Layer 6 of a small transformer language model trained on English Wikipedia (11 layers, counted from 0, width 128).
A neuron adds its activation times its output weights to the MLP's output. To switch it off is to set its activation to zero at one token and run the rest of the model.
A neuron's activation on a vector x is SiLU(gate . x) times (in . x), where the dot is the dot product.

Input weights of the MLP neurons that the questions are about. A number n stands for n times 0.005.
n59 gate: -35 -18 22 -13 13 -2 -13 32 -34 13 -26 -3 8 21 19 41 17 -31 0 5 -7 -9 -2 20 14 -32 -5 -28 19 1 22 -4 36 8 -40 46 -15 36 -13 -47 -1 -34 25 2 -8 -21 -3 -44 -16 -31 -21 48 44 -2 28 10 -4 14 53 -31 37 -41 27 6 -5 -12 39 0 -26 -15 4 32 -54 27 22 -29 -5 -17 29 19 -17 -19 -29 4 -38 25 -5 -40 -4 -8 -2 -1 -22 -59 7 -17 18 0 -19 -15 -2 -1 -5 1 24 -26 -15 -4 27 51 -33 17 2 -4 5 34 37 38 -34 7 14 -21 -26 -38 -26 6 -17 39
n219 gate: -45 -23 -28 -6 11 0 9 21 -23 0 -29 27 20 -4 40 -7 -27 -25 3 37 -2 11 -22 27 -9 -21 -5 -14 -8 -44 -13 -59 7 26 -29 -16 -14 9 -56 20 -20 13 11 2 -2 7 21 27 14 -9 8 -4 29 8 11 19 46 26 -11 45 66 6 -44 6 -59 2 7 11 37 25 -17 -29 25 53 18 8 5 16 -46 -28 4 -25 12 -19 -25 39 44 -27 -2 38 -35 35 16 16 28 25 7 -33 -54 -72 -29 -30 -25 59 -30 7 26 54 47 -34 6 27 14 -3 -25 -5 -10 0 -38 -11 -20 -69 -17 -3 -27 4 -10 24
n235 gate: -13 -13 24 11 -20 -24 36 -11 -9 23 13 17 26 3 23 19 -30 -23 -17 4 -5 5 -1 -46 34 13 -24 7 1 41 9 42 -20 -15 -31 29 30 -27 -8 -14 -1 -15 -15 7 -16 4 4 21 7 -7 -13 3 37 -12 13 16 -22 -14 -51 19 -11 -15 21 -6 1 13 30 -36 25 -39 -33 -21 1 -9 11 1 30 -2 -3 -1 -13 7 -16 37 3 -9 29 -25 -42 -27 13 25 11 -26 -11 9 2 -3 -6 29 7 -4 7 -2 -16 -25 -42 -4 -9 -72 38 11 -49 5 27 -31 -20 -17 9 -5 26 1 8 27 -8 29 15 22
n242 gate: -8 -21 29 -48 10 30 33 -19 -6 10 9 26 35 62 48 -5 19 15 -12 -3 -3 7 1 12 -14 15 3 -24 16 30 1 -23 36 54 -24 30 17 76 10 -19 0 -13 22 -23 15 -8 -28 -10 2 12 -11 15 9 -36 -9 -8 -14 15 -26 28 70 -27 -16 6 -4 -34 -6 6 38 -3 -66 29 -28 32 -10 -14 -48 -9 57 28 14 -22 -43 21 -44 -21 17 27 -6 -27 28 -17 -35 -39 20 57 23 38 3 31 -20 49 -15 -17 -11 -44 25 -24 -7 -16 -14 -50 36 -23 4 75 18 -7 -31 -20 84 -44 13 12 46 -18 -4 0
n262 gate: 8 4 -49 12 -26 7 1 -10 -5 -33 8 8 -26 51 -32 -16 5 -31 -8 52 25 35 33 -23 22 -2 -19 -23 -16 15 -19 -13 18 -4 11 -38 -45 -2 -17 10 7 -78 -13 53 -21 -3 14 2 16 -57 -11 18 -16 -27 19 54 -17 -31 -8 9 33 48 23 -6 9 -5 -31 -26 -49 -26 4 -17 14 -2 22 18 -6 20 -21 -12 16 -29 11 19 6 19 8 21 -1 -9 5 47 29 -24 -9 30 46 -31 -22 47 1 19 -57 6 22 -42 -5 -30 44 -2 10 2 -16 -9 21 5 -16 -14 -16 18 29 12 15 7 56 15 -9 -41
n310 gate: -18 -36 10 26 -45 23 14 -20 18 -59 48 -8 -19 -10 23 6 -40 -11 5 -13 0 15 -12 24 56 1 -2 4 -5 -2 -24 -16 17 37 10 -8 -27 14 21 -28 18 39 -23 32 5 10 22 -20 10 -4 -18 -16 9 6 -24 17 -30 17 4 11 40 -17 -5 16 -19 -44 -8 19 -8 14 -7 -65 -15 -6 -16 17 11 5 -19 -3 9 29 12 11 14 10 -8 1 -19 59 -17 -25 -3 -45 -4 -23 31 -3 12 8 17 -1 1 -33 -42 -19 6 -6 17 -2 29 49 -3 14 31 -5 -12 -15 2 -11 -13 -8 27 29 -33 5 -32 -35
n59 in: 2 -7 26 33 21 -1 -31 -23 1 -10 -28 -1 7 29 -4 -8 -29 20 21 11 -7 -13 14 23 7 -11 22 -5 -24 -72 17 55 4 -11 -46 2 -13 13 1 -81 -16 -21 16 37 35 10 14 -1 69 -38 43 17 2 -24 -3 23 -29 -14 -27 -26 -7 -5 17 -21 -1 31 33 -11 -6 -20 8 19 -20 -4 -14 20 0 -11 30 -17 -8 11 20 32 3 -39 11 0 13 -43 -14 32 19 -13 -17 -18 -8 8 5 3 37 -43 -14 -9 9 -18 -6 -16 35 40 -46 -13 19 -18 12 -18 0 -7 -14 18 1 -23 -30 -2 4 10 -50 5
n219 in: -31 -3 -28 7 40 -36 27 16 -7 24 -10 -14 10 15 -10 50 31 -5 37 -8 -6 -21 27 32 36 -7 -9 10 16 10 -6 -11 25 7 -10 6 24 2 -47 11 47 7 -5 22 -2 -21 -30 -36 36 -2 -20 16 3 17 25 37 23 -22 37 -34 -42 0 -12 -42 -19 -17 -1 26 -59 -16 -26 11 30 2 26 -39 -39 1 -33 -53 21 42 -19 -33 -3 -15 -37 -2 -8 -5 -1 -4 16 7 72 5 -18 -35 8 8 -35 -40 -8 32 -10 17 12 28 15 -4 -4 7 -31 -4 5 -12 -29 -9 11 -14 43 15 5 -7 -25 -1 -1 31
n235 in: -14 20 10 -9 -2 2 -20 19 0 -8 -2 24 -23 3 38 25 25 -22 -21 -54 -32 -35 2 30 41 -2 -21 2 -1 11 -34 19 -9 18 14 15 19 -19 -14 14 24 -34 -24 26 14 -5 -17 6 -38 10 -5 1 12 -25 18 -8 -16 0 5 43 18 0 -2 -6 -4 -21 -7 4 -19 -34 -12 25 -9 44 -9 12 20 -22 2 -34 7 5 20 -4 37 4 2 25 -28 -48 -52 -9 -5 14 -1 21 20 -17 31 19 -51 18 22 18 -5 0 -1 -41 2 -23 -19 -15 4 -19 -8 10 1 -8 9 -33 -26 6 9 6 6 -1 -5 -27
n242 in: -6 22 -5 -33 26 27 -51 18 -34 28 -17 -5 33 26 1 -2 25 -49 9 -24 -23 22 14 -21 -53 -1 -8 -38 -49 32 36 -4 56 -9 21 -20 67 22 -23 -35 12 21 28 40 -22 -14 -6 -34 -2 6 34 -2 8 11 6 0 33 -23 35 14 28 -6 -22 2 -25 20 -31 -28 8 -1 18 3 -16 44 58 2 7 -8 -16 32 7 31 -2 9 -31 -21 -15 33 -7 -28 0 0 3 -22 -16 3 14 31 -18 18 19 16 53 -2 24 -48 4 -48 11 52 41 45 49 22 28 3 -17 23 -13 -27 -18 -27 -7 -32 2 -10 28 4
n262 in: 7 -14 20 16 13 -11 2 13 13 66 -50 -23 36 2 1 -54 27 14 24 -7 -23 10 -12 2 -22 -1 22 24 -13 -16 -5 -12 -14 37 27 10 40 41 -24 31 50 -10 1 2 1 -28 -10 -1 27 31 10 35 8 -22 40 11 -3 -43 28 17 -54 5 -61 11 4 -28 -19 -7 4 5 -9 1 -23 17 -25 24 5 22 0 -1 -10 10 25 -12 -9 -55 -22 -9 -23 22 -25 -38 -33 -47 -4 -1 -12 10 51 10 -14 -7 12 -16 -6 -19 -94 11 15 -10 5 30 1 -1 -23 30 12 -9 15 3 -1 -35 -15 9 13 25 -9 -23
n310 in: 1 7 41 3 6 3 85 9 24 28 24 -13 1 -2 -12 18 -15 12 0 -4 14 45 -17 23 14 26 36 24 -12 16 -12 -3 -20 16 -1 31 -25 23 -5 -14 20 23 14 20 11 -19 -25 -27 1 -2 18 -18 -23 27 -22 -26 10 -28 10 -44 -20 -24 -37 -2 8 1 -53 -23 9 49 -32 2 -5 4 -66 -28 -29 -4 -14 -18 10 4 -11 13 29 -12 -39 5 9 -19 14 3 3 -6 -10 -5 8 -18 36 11 1 9 -17 -23 -17 -5 -13 -10 -1 35 2 16 -18 7 -7 2 30 -27 18 -30 6 -16 5 31 -14 9 2 8

Output weights of the MLP neurons that the questions are about. A number n stands for n times 0.0069.
n59: 16 -27 -11 -10 -21 16 -26 -12 19 31 -11 7 -55 -11 42 -3 18 15 10 28 14 4 -25 50 29 -7 -3 15 -9 10 -18 1 -1 17 -11 4 -16 -13 -2 -8 -12 -7 -1 5 -18 15 -7 -18 2 47 -33 5 6 12 2 -3 2 16 -35 14 -14 -19 17 -15 -17 -5 -3 6 -4 -15 -15 22 -27 5 23 -19 -8 12 0 -3 23 24 -22 0 3 11 -2 -12 -8 1 6 -3 5 -8 -11 -7 15 -3 -14 -10 0 11 -10 13 -3 11 -13 16 -13 0 21 11 -14 -15 4 4 3 0 -15 12 -5 34 -6 -13 10 -2 -33 -11
n219: -3 19 -30 15 4 0 -23 -19 1 13 7 -26 3 44 16 -14 -4 7 -14 -26 -26 1 -1 -5 18 -7 30 -5 -15 -10 -5 -7 -6 9 14 25 14 6 26 22 5 4 11 7 8 16 0 -9 -6 -13 -4 -15 23 18 -13 8 -26 -8 9 -14 4 16 7 18 -6 -1 26 -9 21 -9 7 0 8 20 -13 21 16 17 29 33 -11 27 -6 11 4 -14 28 -11 -17 -3 31 -6 -4 -4 26 32 17 -30 9 -9 -23 -37 13 -19 -17 5 29 20 -25 -4 -3 0 -11 -21 -8 13 6 14 5 -11 3 5 13 -16 -7 32 -50 -7
n235: 16 -4 -4 7 1 15 -12 -10 -6 43 8 -9 4 -3 0 28 -20 -2 -8 5 8 -11 -28 -3 20 7 27 8 7 4 3 2 11 0 -19 -9 -1 3 -2 -2 9 13 7 6 -15 -14 10 14 -4 -18 -6 -29 16 0 8 -1 -14 18 -7 -16 7 1 -14 15 27 0 -5 7 1 -21 20 -4 -20 2 -8 -16 0 32 0 7 12 -7 -10 -11 -22 5 1 -14 -95 -3 17 -7 -1 -19 0 21 -5 6 -7 -13 17 -7 0 -6 -14 -14 -8 10 -34 -2 -10 4 7 18 -4 14 -9 10 9 -2 12 14 -23 18 -25 2 -3 5
n242: 18 40 -29 2 -3 29 33 0 -27 -4 4 4 43 25 -3 16 -11 -31 12 21 -18 -9 16 -8 -34 6 5 -1 -22 -18 7 44 -11 -12 -2 7 -14 -9 -20 -10 -6 11 -11 -5 25 2 -26 24 23 -10 -17 2 -9 6 25 -10 9 -21 29 15 7 -11 -3 -9 15 -22 -8 19 -18 -25 24 17 31 17 31 19 -11 2 -13 -20 -32 -4 0 2 14 -18 1 15 -6 0 -16 40 7 16 -6 35 14 16 4 28 -3 15 -30 -29 -1 -18 -2 22 19 13 -7 2 -6 5 -2 3 -11 -2 -6 4 27 17 -10 15 14 -13 12 2
n262: 32 6 -38 18 -11 -1 -26 -6 4 -11 12 -12 8 -8 6 -2 7 -6 22 35 2 7 4 -17 8 17 5 25 0 -19 6 -7 9 -1 3 -24 -14 13 -16 31 15 -10 -17 2 22 -28 -10 -30 8 -20 4 -12 11 -8 13 15 -10 -20 -34 44 -15 10 -10 -13 -11 8 27 -3 -6 -19 1 6 20 -25 -6 15 -1 11 -18 0 -7 -49 9 -1 -32 9 -16 -6 -11 20 36 28 29 -11 2 1 -20 -18 9 15 8 -8 -12 -2 9 -28 -7 11 19 -17 -18 4 -7 11 10 3 14 -32 4 0 25 -4 -15 12 9 41 -16 -7
n310: 26 5 -22 -10 0 5 -30 -30 0 -6 9 18 -1 0 -1 -19 26 21 -4 -2 -5 -27 -25 10 -11 29 -2 -20 5 13 18 10 -23 -3 -6 -23 -13 -11 15 -10 15 -28 4 19 5 -13 2 -15 7 7 -12 5 1 -13 47 25 5 7 14 14 -21 -3 23 0 -3 -35 26 0 -18 1 15 5 2 -18 23 -16 9 7 8 13 -11 7 3 11 -2 18 -10 9 -4 30 6 -2 -8 -1 -5 -16 -10 21 1 9 -7 29 10 17 12 5 -5 -2 -15 -10 -14 -36 2 15 -5 8 -12 5 2 -1 5 3 16 -27 -13 26 -4 -19

Each question names a token from some text and the token that comes next. It shows the vector x that enters the MLP there. A number n stands for n times 0.039.

Then comes g, the gradient of the next token's log-probability with respect to the MLP's output, scaled to length 1. A neuron's effect is roughly proportional to its activation times (output weights . g). A number n stands for n times 0.0034.

" h", then "uman"
x: 31 -9 34 -7 6 -4 -26 16 -20 15 -8 -2 -13 -17 13 20 -15 -19 48 -18 9 -3 39 -11 6 0 -6 9 -34 -8 35 15 -53 26 -2 3 2 13 28 -5 -7 -14 -9 8 48 -2 -10 -25 -28 -17 -13 1 7 3 0 -8 -36 -18 -30 26 14 -34 -4 -16 10 -21 32 17 -11 -32 -13 -15 4 -19 10 5 30 35 -14 11 0 35 23 -1 7 34 -13 17 -32 -40 -32 -18 7 -27 0 8 -22 4 38 34 10 0 46 -6 9 -31 47 12 23 -22 -6 5 -14 36 -29 3 8 -17 -22 3 -4 -12 20 -50 -17 27 17 -26
g: 9 -32 29 15 58 -1 -19 5 -17 67 16 21 57 -20 15 17 -2 -4 -8 51 -30 38 23 -11 -23 -36 -13 12 -33 -47 15 -4 -15 34 9 -39 -22 -4 -12 5 -6 -7 -11 0 -25 -21 33 -42 -2 -32 35 3 -27 -24 -23 -13 -4 28 -3 28 17 -31 -21 -13 27 -12 12 -8 42 55 37 15 5 -6 -34 33 11 6 -23 -71 -11 -13 12 -28 14 4 -17 -28 6 -33 16 -5 -43 -6 -1 6 29 -43 -42 -1 -22 -26 32 -17 -29 -21 -13 19 1 29 31 26 -26 -48 40 28 14 29 -7 -12 15 30 0 -2 7 -57 -12 19
Switching off which neuron hurts the next token most? n310

"or", then " and"
x: -17 -20 -8 8 2 -34 -5 34 28 11 -26 11 10 -6 -1 -1 2 22 -7 -42 -33 -16 4 48 8 -17 1 -35 27 -11 -41 -21 -19 -45 15 15 -5 -27 41 12 -1 -54 -21 19 25 -7 -32 -19 -13 5 -10 -12 -37 -27 31 -2 -7 20 7 25 9 20 -23 -2 -3 -41 3 42 -35 -16 20 -2 19 7 -24 -15 -6 17 -24 -15 2 -16 40 -17 39 -9 -15 -17 -1 31 -15 -15 19 28 28 -23 26 -10 -7 -4 15 -57 -10 36 32 27 -20 -1 -33 7 -13 14 -13 13 -4 -3 -35 21 4 -15 -12 11 -7 -2 14 28 19 15
g: -8 31 -34 -49 -4 -37 -10 -37 28 63 15 -6 -24 41 42 -11 -21 -14 -26 -2 3 -7 -27 -37 -3 -35 10 -4 -13 12 18 6 34 -32 -9 17 15 2 0 -2 23 17 -49 21 24 -36 -20 -15 -18 -29 43 -38 4 1 2 21 0 24 3 11 16 -18 31 -35 -3 -53 -13 -23 -2 -42 -11 32 -12 2 65 14 28 7 -14 -26 31 -15 15 -4 -8 28 -3 -7 -30 -83 -8 5 -45 6 25 13 -3 8 58 -11 62 4 -15 -41 -8 -25 4 9 -5 -19 40 -12 -18 -33 19 16 -28 3 -2 -10 -54 3 -34 13 37 16 -7 22
Which neuron, switched off, raises the next token's probability most? n235

" in", then " June"
x: 32 -17 35 10 16 -17 -2 6 4 11 -2 -26 -20 -17 -16 9 11 8 0 14 9 -5 13 14 8 -6 0 -5 13 3 18 -12 12 -13 6 1 -1 -4 -28 9 -20 23 11 -15 8 -13 2 16 -34 9 -5 -37 31 29 -17 -18 4 -4 15 22 29 -5 -14 13 -5 -7 -9 13 -12 -3 -2 1 17 -14 10 24 -10 41 9 -16 -95 -30 7 -2 13 4 9 -6 4 -5 -22 31 7 -14 2 -62 0 -8 22 -35 22 15 16 2 -2 -8 -8 -5 -2 26 -12 -10 39 25 -32 32 50 -7 -32 15 3 -40 -9 51 9 7 6 -31
g: 4 -1 -12 -7 -5 -1 -12 27 -9 7 19 -19 -14 23 -18 4 -25 32 -19 -28 0 21 29 11 -13 -67 7 8 -16 15 -3 -2 27 -25 7 7 46 -15 -20 8 35 -39 18 29 -36 22 -11 16 4 -25 2 -49 -67 26 12 -61 38 26 -9 -4 31 -32 4 22 4 14 -3 22 -48 -12 17 -28 -19 3 16 17 39 -7 15 68 -12 -16 40 -2 -37 3 45 -31 17 5 67 47 -32 -28 26 17 32 26 46 -6 16 11 12 -21 25 -28 -35 -15 20 -18 -15 -4 -20 5 -25 -53 -33 16 0 -30 40 -7 -2 15 13 -17 21 -41
Which neuron, switched off, raises the next token's probability most? n219

"ip", then "se"
x: -29 -17 -15 31 6 -19 -7 4 1 20 38 -5 -30 -3 10 0 -30 30 7 15 31 -15 2 33 14 5 15 -7 10 -2 33 8 -17 -3 9 20 -1 20 9 12 56 28 10 12 45 1 -10 18 16 10 -12 -4 21 -13 -6 -12 -46 -6 7 6 -33 4 27 -12 17 -40 18 10 14 -5 15 12 45 -14 -6 -22 16 -33 16 -38 -4 16 -2 61 4 -38 -52 -12 0 -12 17 3 4 -16 -9 10 -30 -3 11 1 7 13 -19 17 -2 -2 -19 -14 0 7 3 -37 15 8 13 38 13 -59 -29 -2 5 -79 36 18 -6 -4 15 16
g: -15 -4 22 60 3 34 -5 18 31 43 -67 -14 -2 -30 -10 -14 16 -21 22 17 -16 -33 12 -14 -18 -17 17 -5 -20 26 0 -12 -6 48 41 19 -43 5 73 5 -30 10 7 -7 -30 45 -24 6 0 14 31 -16 47 38 -8 -57 22 -10 29 6 -3 7 4 7 31 17 -23 -7 40 16 3 20 -27 2 34 -12 -16 -5 18 12 13 5 -46 30 -9 -13 24 -36 8 6 -33 -4 -8 14 -55 -3 -35 27 8 -4 58 14 36 49 31 -19 0 -10 10 26 28 -42 -38 4 8 13 21 2 -2 -28 47 27 -16 -17 -22 24 3 46
Switching off which neuron hurts the next token most? n242

" m", then "unicip"
x: -17 23 38 -22 -12 6 -20 -3 -32 -22 -13 16 13 26 -6 8 4 45 -24 -58 21 -9 -9 -9 -15 22 -35 6 -17 -16 39 31 -49 -9 -4 27 30 -11 16 9 -12 -41 25 -7 -9 -9 -43 27 6 -10 -9 14 11 35 -3 11 -3 0 -49 34 -7 15 -26 -10 -11 -5 14 -11 -9 16 6 11 -2 1 20 23 2 38 33 18 2 -14 -7 -9 27 0 15 0 -36 16 -20 5 20 13 19 -10 -14 -15 25 41 -1 -29 9 -10 -10 9 12 21 -81 10 -19 -1 27 -3 -27 -15 -38 -13 -22 5 -7 -11 2 -29 25 32 -4 -20
g: 46 22 -5 -25 40 -2 6 -51 -19 13 25 -17 28 -10 21 24 0 20 -29 8 16 2 -25 43 -26 -5 10 -17 -9 25 4 29 -33 -1 -58 -39 -40 6 -3 33 11 -1 16 -20 -33 6 -8 -15 62 25 -40 26 14 9 -21 -20 -18 -62 -25 12 -5 -31 38 19 -24 7 -17 -7 37 -10 4 -15 -12 26 21 -34 -1 24 14 -1 39 5 -14 12 9 -10 5 -57 -10 68 13 5 7 11 -47 29 68 -18 1 -40 19 -16 -19 15 1 -26 -40 35 0 -43 1 42 30 -16 -1 -59 -17 12 10 -21 5 -3 3 -14 -2 1 -15 48
Switching off which neuron hurts the next token most? n235

"orn", then "ers"
x: -2 -28 -3 29 29 -11 15 -13 -49 -22 -4 23 -20 -17 -7 4 14 -8 -16 -35 -44 -4 10 -13 -41 -15 34 20 3 -17 16 23 -11 -29 8 25 -21 -18 -11 42 17 52 25 21 39 -26 20 9 -51 -15 -4 7 19 22 -14 -26 -13 -12 -17 6 47 19 -1 -5 6 -45 -35 -14 -2 41 43 7 20 -18 -15 10 23 7 -4 14 37 15 6 12 8 8 -3 0 -13 -25 -10 3 14 -13 8 -3 16 2 27 -2 -41 9 24 -28 -31 -14 -24 -8 2 -3 -3 -19 -30 0 -7 -25 -34 20 -7 3 -37 -54 30 -3 -16 47 0 16
g: 52 -24 -24 -44 25 -31 8 23 32 28 -2 1 -10 -13 -15 -26 -2 -63 37 -57 24 -18 -22 -4 -7 10 -8 -21 -4 25 -14 36 25 41 16 5 36 13 43 24 -30 -36 3 -9 33 2 -19 -37 42 28 12 0 -21 -24 9 -55 9 -20 -10 18 19 30 17 32 -7 5 20 60 7 -14 10 -3 -13 -17 1 -40 3 -8 -32 -25 31 27 -35 -20 23 4 -1 -21 0 41 14 -22 14 10 16 -34 -9 -14 -24 1 -68 40 6 16 1 -5 49 -30 2 -1 -65 -29 -2 -34 -17 22 -47 -9 6 4 19 -28 22 37 -4 5 -29 16
Switching off which neuron hurts the next token most? n310

"ing", then " |"
x: -24 -3 -5 16 8 30 -5 -12 -10 14 42 42 19 19 -9 25 4 -7 4 24 12 -33 7 22 9 23 -13 -39 26 -8 22 4 -5 13 -16 22 -19 43 9 0 -6 10 16 -2 18 22 -32 10 -17 21 15 13 9 37 -20 -27 3 -4 37 -3 67 -4 29 23 -19 -29 22 20 15 54 -12 29 -20 15 -8 -9 -32 -15 -14 -4 25 -20 -8 -4 -32 17 -36 -2 21 17 19 -40 -3 -6 28 -29 -27 8 9 21 -13 15 -15 -2 40 28 -3 21 -50 -9 -2 -22 21 19 14 22 37 9 10 -7 5 -3 7 -15 -3 -22 -27 34
g: -25 10 -12 14 0 -28 -38 8 34 -24 -8 -7 15 55 11 45 49 8 8 -4 -46 -24 19 -15 22 27 -46 8 37 -29 11 43 -19 -14 15 -18 34 -33 -13 7 34 -49 -20 -3 -17 34 -45 -47 -8 1 -25 -1 -42 -36 3 20 17 -7 -3 -13 4 19 38 9 -26 -49 -32 -17 -15 25 -46 14 -17 6 -7 -8 19 2 48 -32 -45 12 21 -16 12 2 -30 -52 12 -10 8 -20 1 -8 28 18 -51 2 4 18 -38 2 24 0 41 -20 14 -26 -16 28 -32 -15 -10 0 -14 -39 -17 -21 17 -62 -25 -18 13 25 -15 -36 30 40
Switching off which neuron hurts the next token most? n59

"ring", then " eff"
x: -11 -6 27 18 7 18 -16 18 -3 2 22 -5 -16 -22 -13 -9 -8 0 -19 -10 -4 -14 -12 56 26 25 17 -28 14 23 34 7 12 -14 34 30 24 -21 15 15 -1 18 -6 27 -2 -16 -10 -12 -9 5 -22 4 -2 22 6 8 9 24 54 -2 3 5 -3 40 4 -15 -6 17 -36 13 0 -27 26 -47 -2 9 -22 -1 -16 -12 5 5 -8 48 37 33 -18 -20 -2 -7 -22 -81 -11 -41 22 -37 41 9 40 41 10 2 2 21 16 47 -7 16 -59 -26 3 -8 -4 11 -1 -11 7 9 -16 -15 14 -26 20 -57 10 9 11 -8
g: -8 5 9 -3 23 -29 -8 45 -4 0 56 -15 -20 -37 6 21 -53 -12 -8 6 -11 -45 10 -9 35 -6 -4 25 -21 -2 -11 28 -64 0 -27 -59 13 -26 24 -11 10 -31 -17 -47 -25 -23 -34 -11 -39 -34 -18 -5 9 12 14 -5 28 -13 15 27 -4 -69 21 6 17 29 -16 43 14 -14 -17 21 -23 -13 20 -1 19 -11 3 17 -29 11 13 -8 -15 23 -2 18 -8 -40 31 57 -2 41 39 12 -48 -32 22 24 -9 4 -18 -18 -23 -24 -22 0 20 -3 6 -10 28 -5 60 -48 2 29 -11 13 38 -70 33 -23 -12 -10 9 -26
Switching off which neuron hurts the next token most? n59

"ark", then " b"
x: -24 -18 6 1 20 -47 16 9 -19 31 0 18 -39 34 18 -12 -11 -6 17 -23 -45 -16 -16 15 3 -1 38 -16 3 9 3 15 18 -26 10 11 40 58 0 17 2 26 -13 30 7 -24 43 17 18 -70 2 1 6 33 21 6 -2 8 19 4 22 3 25 0 10 -2 -10 -41 0 -2 3 33 -15 9 18 -20 20 -7 -6 -27 -1 32 23 52 38 -10 -17 -16 19 -32 -45 -27 40 -15 41 -24 5 1 -3 -17 -32 8 15 -33 4 -3 0 13 22 4 -3 -43 3 14 -27 16 11 11 -1 -18 -47 -16 0 7 -11 11 19 -21
g: 15 -15 27 24 38 25 -54 -15 -6 2 -9 54 -14 36 -9 8 -1 14 -6 -12 2 10 -30 -31 3 56 20 -27 -6 33 27 -33 -42 -3 22 8 7 -37 37 4 22 23 -53 22 -23 9 34 -8 -35 45 18 15 -47 -28 19 29 20 -28 -13 -30 -12 -19 8 -8 -27 52 -12 38 30 -17 11 -23 -4 -12 35 -5 10 31 3 -4 41 41 -11 6 3 -71 4 -3 24 -7 66 -30 14 32 25 -16 0 11 -26 -6 8 36 -6 25 -24 38 41 19 -36 -35 55 9 4 4 13 -41 3 -3 4 10 25 29 16 -12 -9 15 7 25
Switching off which neuron hurts the next token most? n59

" mark", then "et"
x: -17 16 -13 0 20 -29 1 9 -12 -20 11 -12 1 49 -16 -1 20 29 23 -30 -32 -9 15 -15 -7 10 22 24 -17 21 1 12 -10 -16 4 -34 30 43 4 0 -18 6 6 14 -4 -38 -5 3 9 3 32 19 9 13 16 -51 28 -10 3 18 -3 12 -10 5 5 -25 1 -1 -9 13 2 5 16 -13 23 7 -3 52 -10 -17 34 5 16 18 23 13 -12 16 -7 2 -34 -11 38 -12 6 -32 16 -1 12 -2 -11 6 36 23 -5 -14 6 -15 -45 -27 -27 -2 23 20 6 35 -8 0 10 5 -62 -6 -4 34 -23 -15 53 -36
g: 21 -38 -15 44 22 -16 -3 -13 -67 -10 -41 25 47 -22 -7 26 13 -12 18 28 -1 9 4 -10 -7 -19 14 -10 -10 55 -17 28 -13 -9 20 26 46 12 5 3 -23 -33 -17 13 -14 6 -22 67 -54 -10 17 -22 13 33 10 -8 3 -30 14 27 19 -17 -43 23 36 -19 -21 -11 10 -13 -32 13 -15 -31 35 31 -50 -3 4 -17 -21 -20 50 3 -31 -3 -7 -43 9 6 -39 27 0 36 14 30 -70 -30 9 30 76 25 -12 8 3 14 -23 -19 28 27 -20 27 -4 -27 -11 -8 26 -22 -2 -12 9 28 -37 -19 23 4 11 12
Which neuron, switched off, raises the next token's probability most? n242

"ace", then " det"
x: -6 -28 13 -48 21 38 -33 -23 -29 51 12 16 -6 -2 -4 3 -8 8 15 -29 -2 1 -2 -54 9 1 -35 -15 24 4 29 -43 7 5 -14 23 28 11 7 -6 26 -19 -38 13 -3 -4 -10 -6 1 14 -2 39 15 -23 -4 -17 -45 -3 -5 4 15 22 24 16 23 -18 3 1 0 6 23 19 -22 18 11 -47 26 -21 11 27 -7 10 -27 -13 16 0 -2 6 26 6 17 6 5 -46 -20 -28 -50 -13 -33 -12 14 -15 -2 3 -30 -27 33 -24 -37 24 -32 0 16 6 26 9 14 25 -9 4 -31 10 13 -22 -18 10 13 -10
g: 20 -25 -3 24 -9 -20 -10 1 -5 -59 0 25 -29 -5 9 -9 7 -12 -22 17 14 -1 16 -35 2 0 -14 -32 -42 40 17 28 0 -32 21 44 62 -54 24 4 29 -22 -52 -8 -19 7 -33 2 34 16 -26 -1 -19 -51 6 -27 -1 -7 -6 19 -6 -38 -6 -30 15 47 -7 20 -40 8 -28 24 41 -21 -8 35 28 -21 -10 10 8 -22 -6 6 2 4 3 55 19 -63 -16 34 -21 25 25 5 36 -47 31 -70 -14 -35 18 17 -1 -49 36 37 21 20 -1 -22 19 -2 29 14 35 -32 17 23 11 7 11 -30 1 -19 -2 -14
Switching off which neuron hurts the next token most? n242

" t", then "ies"
x: -49 -6 -38 -6 -26 19 -14 4 37 5 -12 14 -7 9 13 19 1 -24 -26 -15 7 7 -5 -34 11 15 15 23 -16 -18 5 27 -29 0 -8 -3 33 15 -12 -17 -18 0 -14 1 49 -19 2 7 -1 -37 -7 -12 26 47 38 -23 4 -36 -7 29 28 -7 -33 -19 3 -24 32 3 9 -7 -10 1 -3 10 17 7 17 16 13 33 -33 6 -7 -12 23 -15 18 -5 -28 -6 -44 -1 23 10 -15 -7 -75 -29 44 -3 -23 -27 6 -27 10 4 -13 -22 -32 -10 -28 -5 -30 -6 1 -14 -12 12 17 8 14 -15 3 33 12 60 6 9
g: -31 -30 -5 -26 -5 -37 40 2 6 47 1 43 -25 16 -5 -11 5 -19 -8 -22 3 -37 42 1 -16 31 23 -33 -34 15 -46 11 2 -15 -17 -17 -55 -20 -41 -3 -5 -45 10 -53 7 -50 11 -51 -16 4 72 -27 24 -32 -6 21 -5 16 -29 -40 -6 33 57 50 -1 52 8 -6 -24 1 10 -13 0 -21 -25 42 24 7 3 44 25 12 -32 -34 -34 -14 6 33 -23 23 -15 -9 -5 -24 -24 -25 7 -4 30 17 31 8 14 12 22 17 -29 -46 13 -8 -7 -4 6 20 21 6 -1 0 6 -5 -38 -8 18 24 -30 -40 -3 -32
Switching off which neuron hurts the next token most? n235

" D", then "augh"
x: 24 9 -25 -4 -6 14 -8 -6 -20 16 21 0 14 2 -2 45 12 17 -15 12 -20 -16 8 -28 -4 -1 17 -11 -37 10 17 11 -15 -12 -6 -2 -8 -21 1 -30 12 7 29 -2 15 10 4 13 -30 -6 1 -12 28 11 52 3 -21 30 -4 0 3 -9 -32 7 15 4 -4 -12 -4 -13 -27 -7 7 14 13 23 1 17 -12 -40 -31 -19 -8 -11 -2 25 6 46 -62 3 19 4 29 16 10 -6 -31 47 -10 0 23 -19 13 -18 3 13 -8 -21 -35 -31 17 1 22 13 -3 -10 -47 28 -4 16 -18 -3 -31 -11 -35 13 -9 25
g: 19 -52 -77 -2 15 -9 -13 -27 -25 12 5 25 13 -4 -9 -28 31 -11 -2 -40 -12 -4 -21 0 19 38 -24 -10 16 -22 -16 -1 -19 45 7 2 -32 -6 34 3 -36 39 -19 5 -31 4 15 -5 -56 20 -30 -50 -32 31 4 38 -6 46 -13 -52 -30 51 -31 23 -26 8 14 -36 20 1 8 -31 -3 -10 -18 40 58 1 -18 15 -9 11 -37 17 -14 -6 15 -14 -12 23 -24 -38 -11 15 17 -41 -42 21 13 -2 -58 -8 0 0 -16 29 -12 16 -73 -2 33 1 48 6 -26 24 -22 -5 18 -3 -37 8 -13 3 -5 -3 1 -12
Switching off which neuron hurts the next token most? n242